Layer 6 of a small transformer language model trained on English Wikipedia (11 layers, counted from 0, width 64).
Take only the direct path to the model's output, skipping the later layers: a vector added to the residual stream pushes a token's score in proportion to its dot product with that token's output vector.

Output vectors of the tokens that the questions are about. A number n stands for n times 0.039.
"Jo": -7 -16 8 -14 15 -14 0 -1 -9 7 -2 -6 14 -9 18 3 2 -1 10 -26 14 -5 4 -1 -4 16 -2 14 23 6 -18 24 8 -7 26 1 -19 -6 10 -4 -6 1 -9 9 -3 -5 -4 -12 -2 1 -12 16 4 -6 -9 -11 7 -6 -2 -1 9 -7 -19 13
"t": 9 -1 -29 3 -24 -7 8 6 7 19 -9 3 -26 13 -8 -4 -2 -14 -14 21 5 3 11 3 -1 -14 11 -1 7 2 -9 9 21 3 16 13 0 -7 -13 0 17 -7 19 -13 -21 21 -12 -5 5 -20 0 6 -1 2 -3 19 -19 3 2 4 -10 2 8 -9
" Jean": 13 8 6 2 11 -8 -8 -3 -28 9 2 5 -1 -6 2 9 1 -16 10 -29 -7 0 -1 12 1 -2 7 -2 7 7 0 19 13 -10 9 -6 -17 1 23 14 0 -3 1 8 -9 -7 -14 -7 -1 -5 0 3 -2 -13 17 8 23 -13 -9 5 1 -24 -13 8
"way": 16 -7 -5 -17 12 13 18 3 5 -10 -18 3 10 -8 -4 -8 1 24 6 3 -13 -5 -2 1 16 12 5 3 -8 -6 -22 14 -38 -2 11 7 -8 -5 -11 16 -15 -9 -1 -10 -3 2 -9 7 -5 18 -7 -12 13 -19 3 -6 -5 -12 7 23 5 1 10 20
" Sur": -15 3 -2 -4 4 -15 -9 12 7 -17 5 9 13 10 -1 2 1 -25 14 -6 6 4 -1 1 2 21 -4 -6 10 -9 -1 4 5 -3 -4 -4 -1 15 7 -20 18 -1 6 0 -3 8 -15 -8 -5 -1 1 5 -10 13 -6 -12 7 6 2 -2 2 -13 -3 8
" =": 13 -13 4 35 18 -8 -9 21 10 22 0 9 18 -21 -13 8 2 13 -28 6 -24 2 -2 -1 -3 8 -8 8 -9 10 -13 -2 -4 20 3 8 13 -24 -10 25 -5 -19 24 2 31 -28 -23 21 -19 0 -5 8 19 -31 15 10 4 -25 7 -17 4 -13 -18 -32
"Q": 6 -80 -34 -5 -6 40 -19 -38 -35 -14 25 7 94 23 41 68 19 11 6 -42 -16 20 -22 -35 81 4 -49 -31 51 -5 -69 27 3 -13 38 -86 -16 32 -30 28 -35 -38 4 29 -42 -22 -37 8 -38 86 -2 28 -15 -12 50 4 63 -56 53 69 34 -36 -73 -3
"ing": -14 16 -11 1 14 -18 19 19 8 -11 -4 -27 16 -9 -4 21 0 18 -8 4 -1 -9 12 2 -9 -4 18 -33 -15 -8 -10 -17 12 -6 28 13 -10 -15 1 14 2 3 -1 -8 -5 -5 26 9 5 -12 -19 -17 -15 5 -7 17 -7 8 -1 -4 -1 8 5 23
"ive": 4 3 -4 -4 -24 13 17 13 -13 -14 -21 -13 19 -6 10 11 2 12 -5 -8 -2 -12 -2 15 14 -8 -14 -21 -21 -13 -34 17 -13 -4 32 9 -3 6 6 -5 19 13 -9 -11 8 -32 16 11 -14 -11 -5 -7 15 16 33 0 16 -1 -3 -3 -10 7 9 -1
"bat": -18 -7 6 -2 -11 5 -11 3 3 -8 -13 -2 -4 -2 16 13 2 1 20 -6 -12 -2 -3 -6 4 4 18 -14 8 13 -21 15 -9 -1 -9 8 10 2 -12 6 9 -25 1 -3 -24 9 15 8 2 33 -17 -9 -12 -7 6 13 -1 7 20 7 -5 4 -13 -5
"loan": -8 -8 -36 3 -17 -14 -5 -18 -4 -10 -15 15 2 -7 28 -17 3 35 7 6 21 16 -17 -24 -3 -10 7 -21 4 3 -17 21 -23 -21 8 -6 -3 10 -10 15 -19 9 -4 16 -8 6 2 7 9 23 31 10 -15 -5 6 -1 6 17 17 29 -7 4 -19 -2
" image": 5 -4 -24 -10 6 5 2 -11 -16 1 9 -10 -3 0 11 7 -1 3 -7 -11 27 13 17 3 -1 -4 -22 2 2 -7 0 -10 -9 -3 26 -21 -8 -13 10 10 -8 15 20 -8 12 -19 -7 -12 5 -7 -1 6 4 8 20 -4 -17 -19 19 15 6 -4 4 9
" who": 5 2 5 13 8 -10 -5 -1 0 6 4 15 3 -3 -18 3 -1 13 6 -4 -26 -21 -14 3 27 20 -13 -20 3 5 2 1 -5 13 22 -13 -29 -8 3 -12 -25 3 -12 -5 -2 20 2 -6 -1 -1 -5 26 -11 24 5 3 19 2 -3 -3 3 -8 1 -5
"known": -3 -2 -6 -5 -27 15 1 -1 -16 8 -6 21 15 15 -14 10 4 -11 1 -14 2 13 -2 -10 12 -2 -5 -23 6 -13 -18 -8 17 -21 41 -3 0 7 0 1 -9 13 -27 -16 -13 -27 -24 15 14 17 -17 32 -2 -5 13 13 15 0 -8 27 6 28 -25 -1
"ler": 8 6 -21 5 0 -18 5 -17 8 0 7 6 19 5 0 22 1 -17 -10 -31 -29 14 16 -8 2 -3 17 -24 17 4 -20 24 -13 0 6 7 7 -14 12 -6 11 -1 7 6 -6 6 0 5 -16 7 20 -6 3 3 -5 6 -8 -21 -10 15 -20 11 10 -1
"went": 1 -9 -1 8 -8 14 13 -3 -14 -4 34 -1 21 -1 28 13 0 -5 -27 -15 -20 34 -37 -26 12 14 -9 -6 30 -19 -20 41 4 -6 9 -11 -23 -2 15 -4 17 -11 -20 -7 -7 -7 -6 15 2 32 -10 12 3 -43 -28 0 -2 14 -15 30 8 16 -6 -8
"N": -9 8 21 -16 17 4 5 15 11 -9 5 5 3 -4 14 -17 0 -1 19 7 3 -3 4 1 -6 6 -13 12 16 -5 -19 -18 -7 0 10 3 -9 9 -5 -15 -7 -1 -19 13 15 -3 -1 7 3 -15 4 -1 8 1 -7 -13 -9 6 -29 7 9 6 -8 -6
"C": 5 -83 -32 -4 -6 40 -21 -34 -37 -11 26 8 92 22 41 64 19 11 7 -41 -15 20 -22 -35 81 2 -48 -36 51 -6 -67 28 3 -13 38 -83 -14 32 -29 28 -35 -39 4 29 -39 -24 -34 7 -37 86 -3 27 -17 -13 53 4 62 -58 53 70 34 -36 -72 -3
"bot": 20 -13 4 -13 -9 10 -6 -10 -10 -15 21 -9 2 -22 11 4 1 -9 0 7 -40 17 -2 -19 5 7 9 -7 -1 15 -23 27 28 23 10 5 -14 -4 4 26 -1 -15 -8 -2 -17 -4 -11 3 -10 3 -6 22 4 -5 -10 5 9 -20 17 7 -3 3 -11 21
" University": 1 3 -5 -16 -19 -4 -1 -1 6 -3 -2 16 10 6 -14 10 -1 22 6 1 -5 16 5 -19 19 16 -7 -5 -6 -3 -1 -14 33 5 -15 -8 -10 -4 -5 25 -8 -4 -22 17 12 0 4 -9 -30 -1 17 8 -8 12 -17 -3 -7 -4 14 22 6 -22 -4 -8
"ner": 6 3 -21 -10 -3 -4 -20 -11 -6 13 1 13 20 -4 -1 11 1 -16 14 -6 -2 -15 -7 -12 5 -17 24 -16 2 12 -17 -17 -4 9 14 7 15 1 9 1 -2 -9 -7 -3 -4 11 15 -1 -5 12 6 12 -17 13 -16 8 -22 -17 -4 34 -15 13 2 21
"-": -2 6 30 -9 8 2 18 15 7 11 -10 11 -14 -16 -19 -8 -2 -17 -12 15 6 -8 -4 11 -21 -14 10 11 -9 12 -4 7 6 -7 -4 6 0 -15 16 11 15 -1 -8 -3 17 18 5 2 14 1 -8 -22 12 4 0 -23 -16 4 -3 -22 -29 8 21 -10
" because": 7 -6 7 -6 16 2 9 0 1 -4 14 -18 6 9 8 11 0 6 -11 13 -6 2 -16 -5 45 4 -22 -20 -8 13 3 2 5 -5 25 -23 -12 -11 -16 -14 -2 0 -3 -20 -5 5 -5 -16 -11 -5 -8 14 -3 21 13 -4 17 -5 3 9 -2 -2 -5 12
" Stadium": -14 -11 -16 -15 -9 8 -3 8 -6 -10 -21 26 35 6 5 -5 1 9 -6 -5 3 -2 -3 2 16 -3 -28 -3 2 7 -4 -5 -24 -6 -6 10 -7 16 -16 24 -9 -1 -9 11 -4 18 -1 16 -31 4 13 -3 -8 4 0 -8 6 3 32 11 18 -8 -9 8
" tournament": -9 -21 -17 3 -23 15 -4 14 -25 1 0 3 15 11 21 5 1 23 4 14 -10 -5 -15 12 9 -14 0 -19 2 10 -2 1 -21 1 -4 -10 11 10 -15 10 -24 -3 -4 13 5 -5 4 14 -21 35 10 -2 -10 7 13 -5 5 -7 16 3 -1 -11 2 -15
"a": -7 7 -9 9 3 -7 14 -10 9 -6 -10 22 -19 19 -6 -7 -1 -12 -1 -4 14 -2 13 7 -1 -18 -5 8 -11 21 -17 -13 12 -23 19 12 16 -3 -16 0 1 -14 -7 -14 19 4 -3 -3 10 -5 -11 -4 7 -8 -18 22 4 22 11 -22 18 -10 7 2
"des": -18 -16 -2 -1 6 7 8 -3 26 2 -11 1 2 6 -16 5 2 -10 -1 -13 -6 16 -13 -5 14 -14 -19 22 5 12 -20 -1 2 2 21 9 9 -10 7 -5 -4 -24 4 -11 -32 11 4 11 -13 26 -11 7 17 -1 -15 5 4 -3 -1 19 -17 4 -8 25
"of": 21 7 6 -1 -10 4 9 -15 8 -2 11 -6 -3 -1 -13 -18 1 -19 -17 1 8 6 8 -31 10 5 -4 -1 -1 -1 -18 3 13 9 19 0 8 16 -7 -18 13 -11 -2 -17 -9 -2 6 11 -10 27 -20 11 0 12 4 2 -6 18 -7 10 2 -16 -6 5
" Pts": -22 -18 -13 16 -9 6 -22 9 8 26 -4 -15 13 -5 8 37 4 -8 -4 6 -13 22 -7 -8 15 14 3 7 10 -16 -1 -9 -8 -11 -3 4 -1 27 -25 -10 -1 -8 -16 10 1 -14 -14 -3 -7 6 5 12 -11 11 -4 24 6 -11 2 12 29 -3 -29 3
" acclaim": -19 -2 -7 -11 -3 -17 5 -25 4 -7 12 -9 29 3 21 27 5 -20 12 -7 3 14 1 -21 -9 -24 -2 0 9 -5 -4 9 5 -29 40 -29 -4 9 -10 -8 -4 14 -31 10 -39 -4 -14 3 15 23 12 22 -4 9 14 -19 32 -13 16 12 29 -4 0 -13

Each question shows what one neuron of this layer's MLP adds at an activation of 1. A number n stands for n times 0.028.

n119: 26 -3 -16 -11 4 2 9 18 -9 14 12 -45 2 15 3 -19 8 43 -34 26 -13 -15 -10 -15 2 -19 -41 -12 13 31 1 3 1 4 -61 -11 -13 2 -17 -1 1 -8 9 -32 -4 -5 11 -5 0 -6 32 0 38 5 17 -13 24 -4 22 -12 -27 -14 7 -2
Which of these tokens does it push down most? "known"

n211: 8 6 -1 -11 15 2 -12 5 -6 -4 3 -3 -20 10 19 -13 -35 8 -3 23 35 30 14 18 16 -10 -5 18 -9 22 -4 -2 -7 -4 6 19 15 -9 1 2 -14 24 -15 -21 -5 -16 -6 -43 -10 9 -21 14 14 9 34 7 -3 9 11 11 16 3 17 28
Pushed up most: " image"

n229: 14 -8 8 3 29 -26 15 -4 16 -13 4 12 -14 29 2 -6 -43 -20 -11 -18 5 -10 -33 -28 32 -6 0 -19 11 15 10 21 -13 7 1 1 -8 -20 -10 -18 -23 -4 3 -20 29 54 7 -33 9 14 -15 20 3 33 -17 11 8 17 30 -22 16 -3 12 -10
Pushed up most: " who"

n22: 30 -4 -30 3 15 -4 -34 17 10 -5 -33 1 -14 30 -9 10 7 -16 -22 -17 -11 -3 8 -16 -25 -4 6 -15 19 22 16 -17 -12 -15 -5 14 2 26 4 -21 -13 17 0 5 -11 -13 8 -28 -7 20 30 -14 -2 -8 -12 -37 -4 -22 -18 6 -18 -12 43 20
Which two tokens does it push up most, strongest first? "ler", "ner"

n5: -20 5 -1 -16 -5 2 -9 -4 -24 -34 -1 -2 -24 12 20 2 13 -4 15 -15 6 5 11 -15 18 -4 36 1 15 -13 -43 -8 -5 26 -14 58 1 -25 15 -3 2 -22 16 -35 -25 10 -9 26 25 7 2 -13 -8 23 -23 -17 -28 21 7 1 25 45 4 9
Pushed up most: "bat"

n246: 19 -28 1 -19 34 -12 12 -17 5 15 -19 5 29 26 3 14 -37 -9 -9 -12 0 15 -19 7 19 -1 10 26 -10 3 19 -18 -30 -7 3 -5 26 0 -11 10 8 1 16 -1 -17 7 26 -15 -3 6 -12 2 40 2 -19 -26 -3 -27 -7 3 -10 1 10 -1
Pushed up most: "des"

n121: 24 13 3 -3 23 0 10 -2 -13 -10 2 -8 -28 -18 8 -1 -13 -5 -18 -9 17 15 20 14 41 21 -4 -19 -24 27 -9 7 -3 6 37 -26 11 25 -2 -8 11 6 7 -34 -14 -10 8 -15 4 -8 -17 1 13 36 16 8 1 -10 -22 -2 0 6 10 -7
Pushed up most: " because"

n105: -4 -1 -26 11 -21 0 -11 1 10 15 -6 -26 -2 -6 3 9 -35 24 12 9 -15 6 2 -17 -2 0 22 -16 -23 -7 -5 -7 12 10 0 6 1 -3 14 10 9 -24 22 -33 -12 -6 1 1 0 8 -21 9 1 2 -24 15 4 7 -2 -3 2 3 32 8
Pushed up most: "ing"

n170: 12 -25 2 4 7 6 -8 1 -15 -1 13 -13 9 -11 -3 -8 -8 -6 9 18 -1 -13 12 -30 3 -16 18 -14 -3 29 -23 19 5 11 -2 8 -16 -1 -10 0 13 -1 4 -36 -7 -16 -9 -16 6 -12 -39 11 16 -3 -14 1 -13 -6 1 -13 10 2 27 -2
Pushed up most: "bot"

n142: -5 0 -30 19 -13 -13 18 32 27 3 16 21 -17 7 -11 32 -57 43 38 -9 11 3 18 -22 -14 -10 -51 -59 8 2 -7 -1 3 1 -52 15 -5 11 34 19 -31 11 7 0 2 29 -15 -49 -10 -23 -25 18 30 -28 -1 8 1 18 -5 59 19 -17 -10 10
Pushed up most: " University"

n196: -10 -2 25 11 -6 24 20 21 -5 7 4 7 12 -14 -7 -12 -7 -28 0 7 10 4 -2 9 -22 -5 7 -16 1 3 8 6 2 -18 1 -28 5 -6 -12 6 19 8 1 -10 -14 6 16 17 5 -16 -8 -22 21 11 -9 6 -31 7 -18 -17 -7 -3 4 1
Pushed up most: "-"

n90: 7 13 1 -12 26 35 25 -7 -12 -47 -48 -4 7 -11 -35 12 28 -1 10 20 48 0 -38 17 2 12 21 -4 -12 50 0 -48 15 7 -16 -33 -17 -28 -19 -20 39 -12 1 0 -19 24 -21 18 -15 -8 -4 -4 15 3 -13 17 -7 32 -10 9 -10 25 -35 -42
Which of these tokens does it push down most? "C"

n167: -12 27 -5 0 15 -5 -20 -6 -7 36 46 8 -25 -13 2 4 9 -42 4 17 -13 -13 -12 -29 -15 -10 -1 -1 29 15 7 40 1 11 -3 16 -5 16 19 15 21 -12 -3 -19 -7 12 -4 -18 2 8 21 -6 -23 18 19 11 -11 -29 0 0 14 -16 33 -1
Which of these tokens does it push down most? "ive"

n87: 10 -12 1 -13 -3 19 18 -19 -4 1 10 46 -9 7 -8 -15 33 10 30 -3 1 -5 5 32 -9 10 26 6 29 8 -7 16 23 -1 -35 -6 10 15 16 4 21 9 -4 -6 9 3 -8 -46 -30 -14 -6 -9 3 -5 15 -20 -28 -12 -14 20 16 -5 -7 -1
Which of these tokens does it push down most? "ing"

n39: 14 4 34 34 -54 32 -41 17 9 -36 -10 25 -19 24 -15 3 -18 33 10 1 14 -6 -9 4 -7 -17 -15 -46 -28 -47 -2 -33 11 7 -10 -5 -8 3 -19 -5 4 -4 20 41 -15 -33 -14 12 11 12 61 -28 21 -10 -30 6 20 8 -6 18 -41 26 -6 -7
Which of these tokens does it push down most? "Jo"

n186: -19 6 -8 -17 -50 -2 -10 -34 11 -24 15 8 5 20 1 -1 13 12 -2 -23 -5 -5 7 -22 1 9 20 -9 17 -18 -9 21 23 10 5 37 5 19 -8 1 9 -11 -7 -12 -21 -17 -33 7 -3 3 1 -1 -8 17 -28 4 -38 9 11 11 -11 29 12 5
Which of these tokens does it push down most? " ="

n146: 7 13 -7 0 13 -14 2 -13 7 18 2 11 -5 -16 -13 -23 13 -19 -2 16 -20 10 -14 3 -4 -7 -7 -12 -13 -5 14 3 -6 19 3 24 35 1 -12 -4 -4 13 -4 45 23 -10 23 -1 -9 30 -9 20 -19 -21 25 0 -32 -16 -5 23 0 3 66 16
Pushed up most: "ner"

n33: -5 -22 13 4 3 3 28 15 52 1 24 -3 -9 1 4 -8 -67 -3 10 18 1 2 -1 -1 37 2 -20 1 10 7 -10 8 -26 9 -8 -3 -18 -6 4 -1 -19 17 -7 11 32 11 -12 -42 -21 -34 -14 22 25 0 -12 10 -16 12 -22 11 3 8 -41 -3
Which two tokens does it push up most, strongest first? "N", " because"

n148: -6 10 19 17 -1 10 -5 -18 -3 7 -6 -17 0 -17 1 -2 27 -2 -5 -6 3 -10 -12 4 4 -2 10 16 6 -15 -22 4 -5 9 -8 -6 -17 16 -16 5 -5 26 -3 2 -10 13 20 8 7 -8 -7 -7 -23 8 22 -9 1 0 18 4 -11 15 -10 -12
Which of these tokens does it push down most? "a"

n231: -18 -2 -12 -22 -11 -8 -11 23 -15 -14 -18 8 31 16 23 18 16 -46 -13 2 -23 18 2 -13 20 -4 16 7 15 23 6 9 5 -16 11 -17 1 -27 5 20 -20 -23 16 -10 -6 5 -14 4 47 -15 10 0 10 21 -11 20 8 -7 12 -1 -1 30 25 -12
Which of these tokens does it push down most? "of"

n250: -5 -2 24 -5 -22 7 10 22 -24 14 13 -1 23 -4 3 -23 49 22 32 -40 14 -14 3 17 -25 -21 50 19 53 -9 8 7 12 -9 32 18 -22 3 60 -40 -6 23 -17 -17 -2 -9 23 -42 -32 -34 -41 31 21 -40 4 10 -11 5 -33 2 6 -17 -19 40
Which two tokens does it push up most, strongest first? "Jo", " Jean"

n89: -25 13 26 -13 6 5 6 16 21 7 -48 -28 11 14 -5 26 5 -13 14 -3 1 -8 -13 -10 -15 2 -5 -11 -6 0 14 2 0 14 36 -6 -10 -6 -2 11 2 12 -13 29 6 26 15 1 -16 30 -37 17 -5 -16 3 23 5 -26 5 -24 -15 -4 9 -17
Pushed up most: "ing"

n182: -4 -5 -2 -17 13 -1 4 1 -3 -12 -28 9 12 -25 2 5 -10 -5 -8 -4 13 -3 -18 13 -4 18 5 25 15 -20 -14 -10 0 6 5 7 -5 21 -4 -7 17 16 -7 -18 -2 18 8 2 20 14 7 -13 -13 -11 -22 -2 9 23 -4 22 7 11 8 -25
Which two tokens does it push up most, strongest first? "went", "N"

n93: 0 8 11 11 -4 2 10 5 7 0 -19 6 10 4 -10 -12 -37 -28 9 -2 -8 -13 1 -3 -11 2 7 -22 -1 -15 0 4 3 -15 10 -12 4 0 -5 -1 -3 -7 1 1 -8 8 11 30 10 0 -19 -23 22 1 -9 -10 -3 11 0 -9 -24 -8 35 -10
Pushed up most: "-"

n227: 2 29 6 2 24 -4 3 -6 -10 -7 -43 11 -34 38 -11 39 22 8 -8 -40 -32 -13 11 25 -23 -30 1 -14 5 -7 -19 4 26 -41 0 45 -9 17 32 10 28 -25 -22 6 -13 -30 -59 1 6 1 -25 37 -11 -26 -4 -19 25 -21 2 -5 37 44 -25 -9
Which two tokens does it push up most, strongest first? "known", " Jean"

n238: 21 4 -27 8 17 11 2 28 -15 12 0 -11 6 9 20 -20 -2 29 15 -4 -9 -11 26 12 2 -6 -7 -29 1 -27 -32 -1 -28 17 4 11 -8 -5 -1 8 -12 -2 -11 1 6 3 14 -28 11 29 6 29 51 7 -6 3 -10 -16 -14 13 -3 -4 48 17
Pushed up most: "way"

n76: -13 -6 -12 -14 -8 -9 -13 -9 -5 16 -29 -23 0 -7 2 6 9 5 -20 0 10 2 -23 8 -16 -11 3 11 7 -8 -5 -4 6 6 7 -8 -9 17 -7 -10 -7 10 -13 -10 5 8 25 -25 10 0 24 -3 -17 -2 3 -2 -6 3 14 7 -2 14 -15 -16
Which of these tokens does it push down most? " ="

n155: -26 7 19 1 -50 -9 -5 -24 -17 -4 10 2 -9 -5 1 -18 49 -24 -14 33 -10 -1 -5 1 -5 -24 4 -24 2 17 13 12 -7 3 44 7 13 -6 7 -12 1 -17 1 -28 1 -7 -34 28 30 30 19 -20 -34 5 -23 10 -22 -16 16 -28 46 31 -31 -5
Which of these tokens does it push down most? " University"

n153: -6 12 4 8 16 4 34 8 17 -14 2 -29 -10 -3 -20 7 -37 5 -7 2 29 -4 7 -10 2 9 20 3 -3 20 1 -1 6 13 14 -2 -4 0 0 -17 4 5 0 -21 -5 7 11 22 -4 -17 -25 -1 -9 0 -15 -13 -10 -2 27 -7 -3 30 -1 14
Pushed up most: "ing"

n252: -9 -5 13 22 24 -10 -17 8 15 5 0 -27 9 -1 -7 -1 -7 24 -1 -6 -14 -1 6 -4 4 29 3 -7 -18 16 20 7 3 -10 4 -3 9 16 -20 1 7 2 -8 -3 11 -4 3 1 -16 32 -37 3 10 6 4 2 5 4 -14 0 -7 4 20 -2
Which of these tokens does it push down most? "t"

n133: 7 7 36 -21 17 -11 -3 -6 -2 6 -25 21 19 24 -9 6 -47 -34 -1 -28 -29 -7 16 4 -28 11 4 -1 24 -8 -13 21 19 -10 -23 -18 -23 22 47 -1 3 34 -7 -10 2 -2 9 -20 -26 -4 -24 -11 12 -58 9 5 23 3 -50 25 -7 -39 -7 1
Pushed up most: " Jean"

n49: 37 14 51 -35 -6 1 16 47 24 11 -35 -32 34 -28 10 32 0 2 -1 29 -34 17 -31 -16 -13 -24 -8 -45 14 18 -4 18 1 -20 32 -44 0 26 5 11 7 -16 14 25 -20 12 9 11 39 -17 -25 20 20 40 18 4 -29 38 61 -20 12 -52 -1 20
Which of these tokens does it push down most? "ler"

n212: 2 14 -14 -1 -5 -23 14 22 -19 -17 -4 -3 16 10 15 2 57 17 5 -11 -13 -18 -16 4 5 26 12 27 6 -13 -4 5 21 16 -16 16 -14 0 22 15 -32 7 11 -15 -1 16 25 23 -37 2 -11 1 -14 -4 13 -13 23 17 5 13 55 -16 6 -15
Which of these tokens does it push down most? "-"

n69: -23 -4 17 -2 -25 21 -9 11 -26 -22 9 6 -12 -30 26 -25 -15 30 14 20 -25 10 14 11 11 2 -35 1 3 -8 20 -8 -1 18 -10 -10 16 13 -31 -7 -49 11 6 24 24 -4 12 4 -3 -3 8 3 19 12 1 6 -15 -6 -18 2 -13 -10 50 12
Which two tokens does it push up most, strongest first? " tournament", "N"

n235: -2 7 4 -16 2 3 6 -3 -17 15 -5 22 7 -6 -7 22 -31 -18 -20 9 -9 -5 -25 -6 -6 13 19 9 1 -7 18 19 19 9 30 -21 7 24 5 10 -10 10 28 -22 26 -1 6 -9 -1 -3 9 -3 -9 9 -5 -31 23 50 21 -1 21 4 15 -21
Which of these tokens does it push down most? "des"

n57: -20 -59 22 -26 -12 -11 -16 63 -5 -8 15 4 28 -24 -19 23 49 -1 2 15 -10 16 25 25 -8 41 -21 0 -4 0 5 -53 58 26 -56 11 2 22 14 20 -21 13 11 25 -5 -38 5 -6 -39 -20 67 13 -13 7 -17 6 11 -9 -1 21 39 28 5 13
Which two tokens does it push up most, strongest first? " University", " Pts"

n50: 4 1 30 -26 -4 -6 -7 -1 7 0 5 13 -3 -8 -15 12 25 18 5 10 -7 -10 -7 -5 3 -7 7 14 14 -20 27 -19 8 16 -1 -26 -4 -2 -11 -11 -1 14 4 -48 -3 -2 24 2 2 -20 22 -24 -4 0 -11 -7 -1 13 15 -1 7 -22 -6 -2
Pushed up most: " University"

n131: -5 15 30 -40 -17 -8 6 -3 -4 25 13 15 25 -1 -29 -16 -47 -8 22 -5 27 -11 6 -9 -9 -7 -14 27 12 21 -30 -2 27 4 -35 53 -2 5 0 18 1 6 21 0 26 24 20 -28 -32 -24 47 16 27 -30 -13 -3 21 13 -1 13 -5 -37 -18 6
Pushed up most: " University"

n62: -6 1 11 -12 -11 -12 -19 47 -10 -6 -21 0 -4 -9 -2 16 8 -3 -8 -13 -21 22 4 -24 29 -9 28 -16 -12 -9 23 -11 -20 19 18 -18 8 14 -24 16 -16 15 4 -1 -20 -15 -8 25 -4 15 -8 6 15 -2 -27 5 4 -19 -12 11 -36 13 23 -16
Which of these tokens does it push down most? "a"

n125: 6 -3 4 -18 25 -26 44 14 30 29 32 -36 -57 39 -7 -21 -33 8 3 44 4 13 19 -9 -12 16 -48 -25 -16 -43 -11 20 4 24 10 -17 27 24 21 -14 32 -15 -16 7 10 -1 1 32 -30 21 -9 1 -36 25 -21 -29 6 -38 29 4 -27 -31 -2 -25
Pushed up most: "of"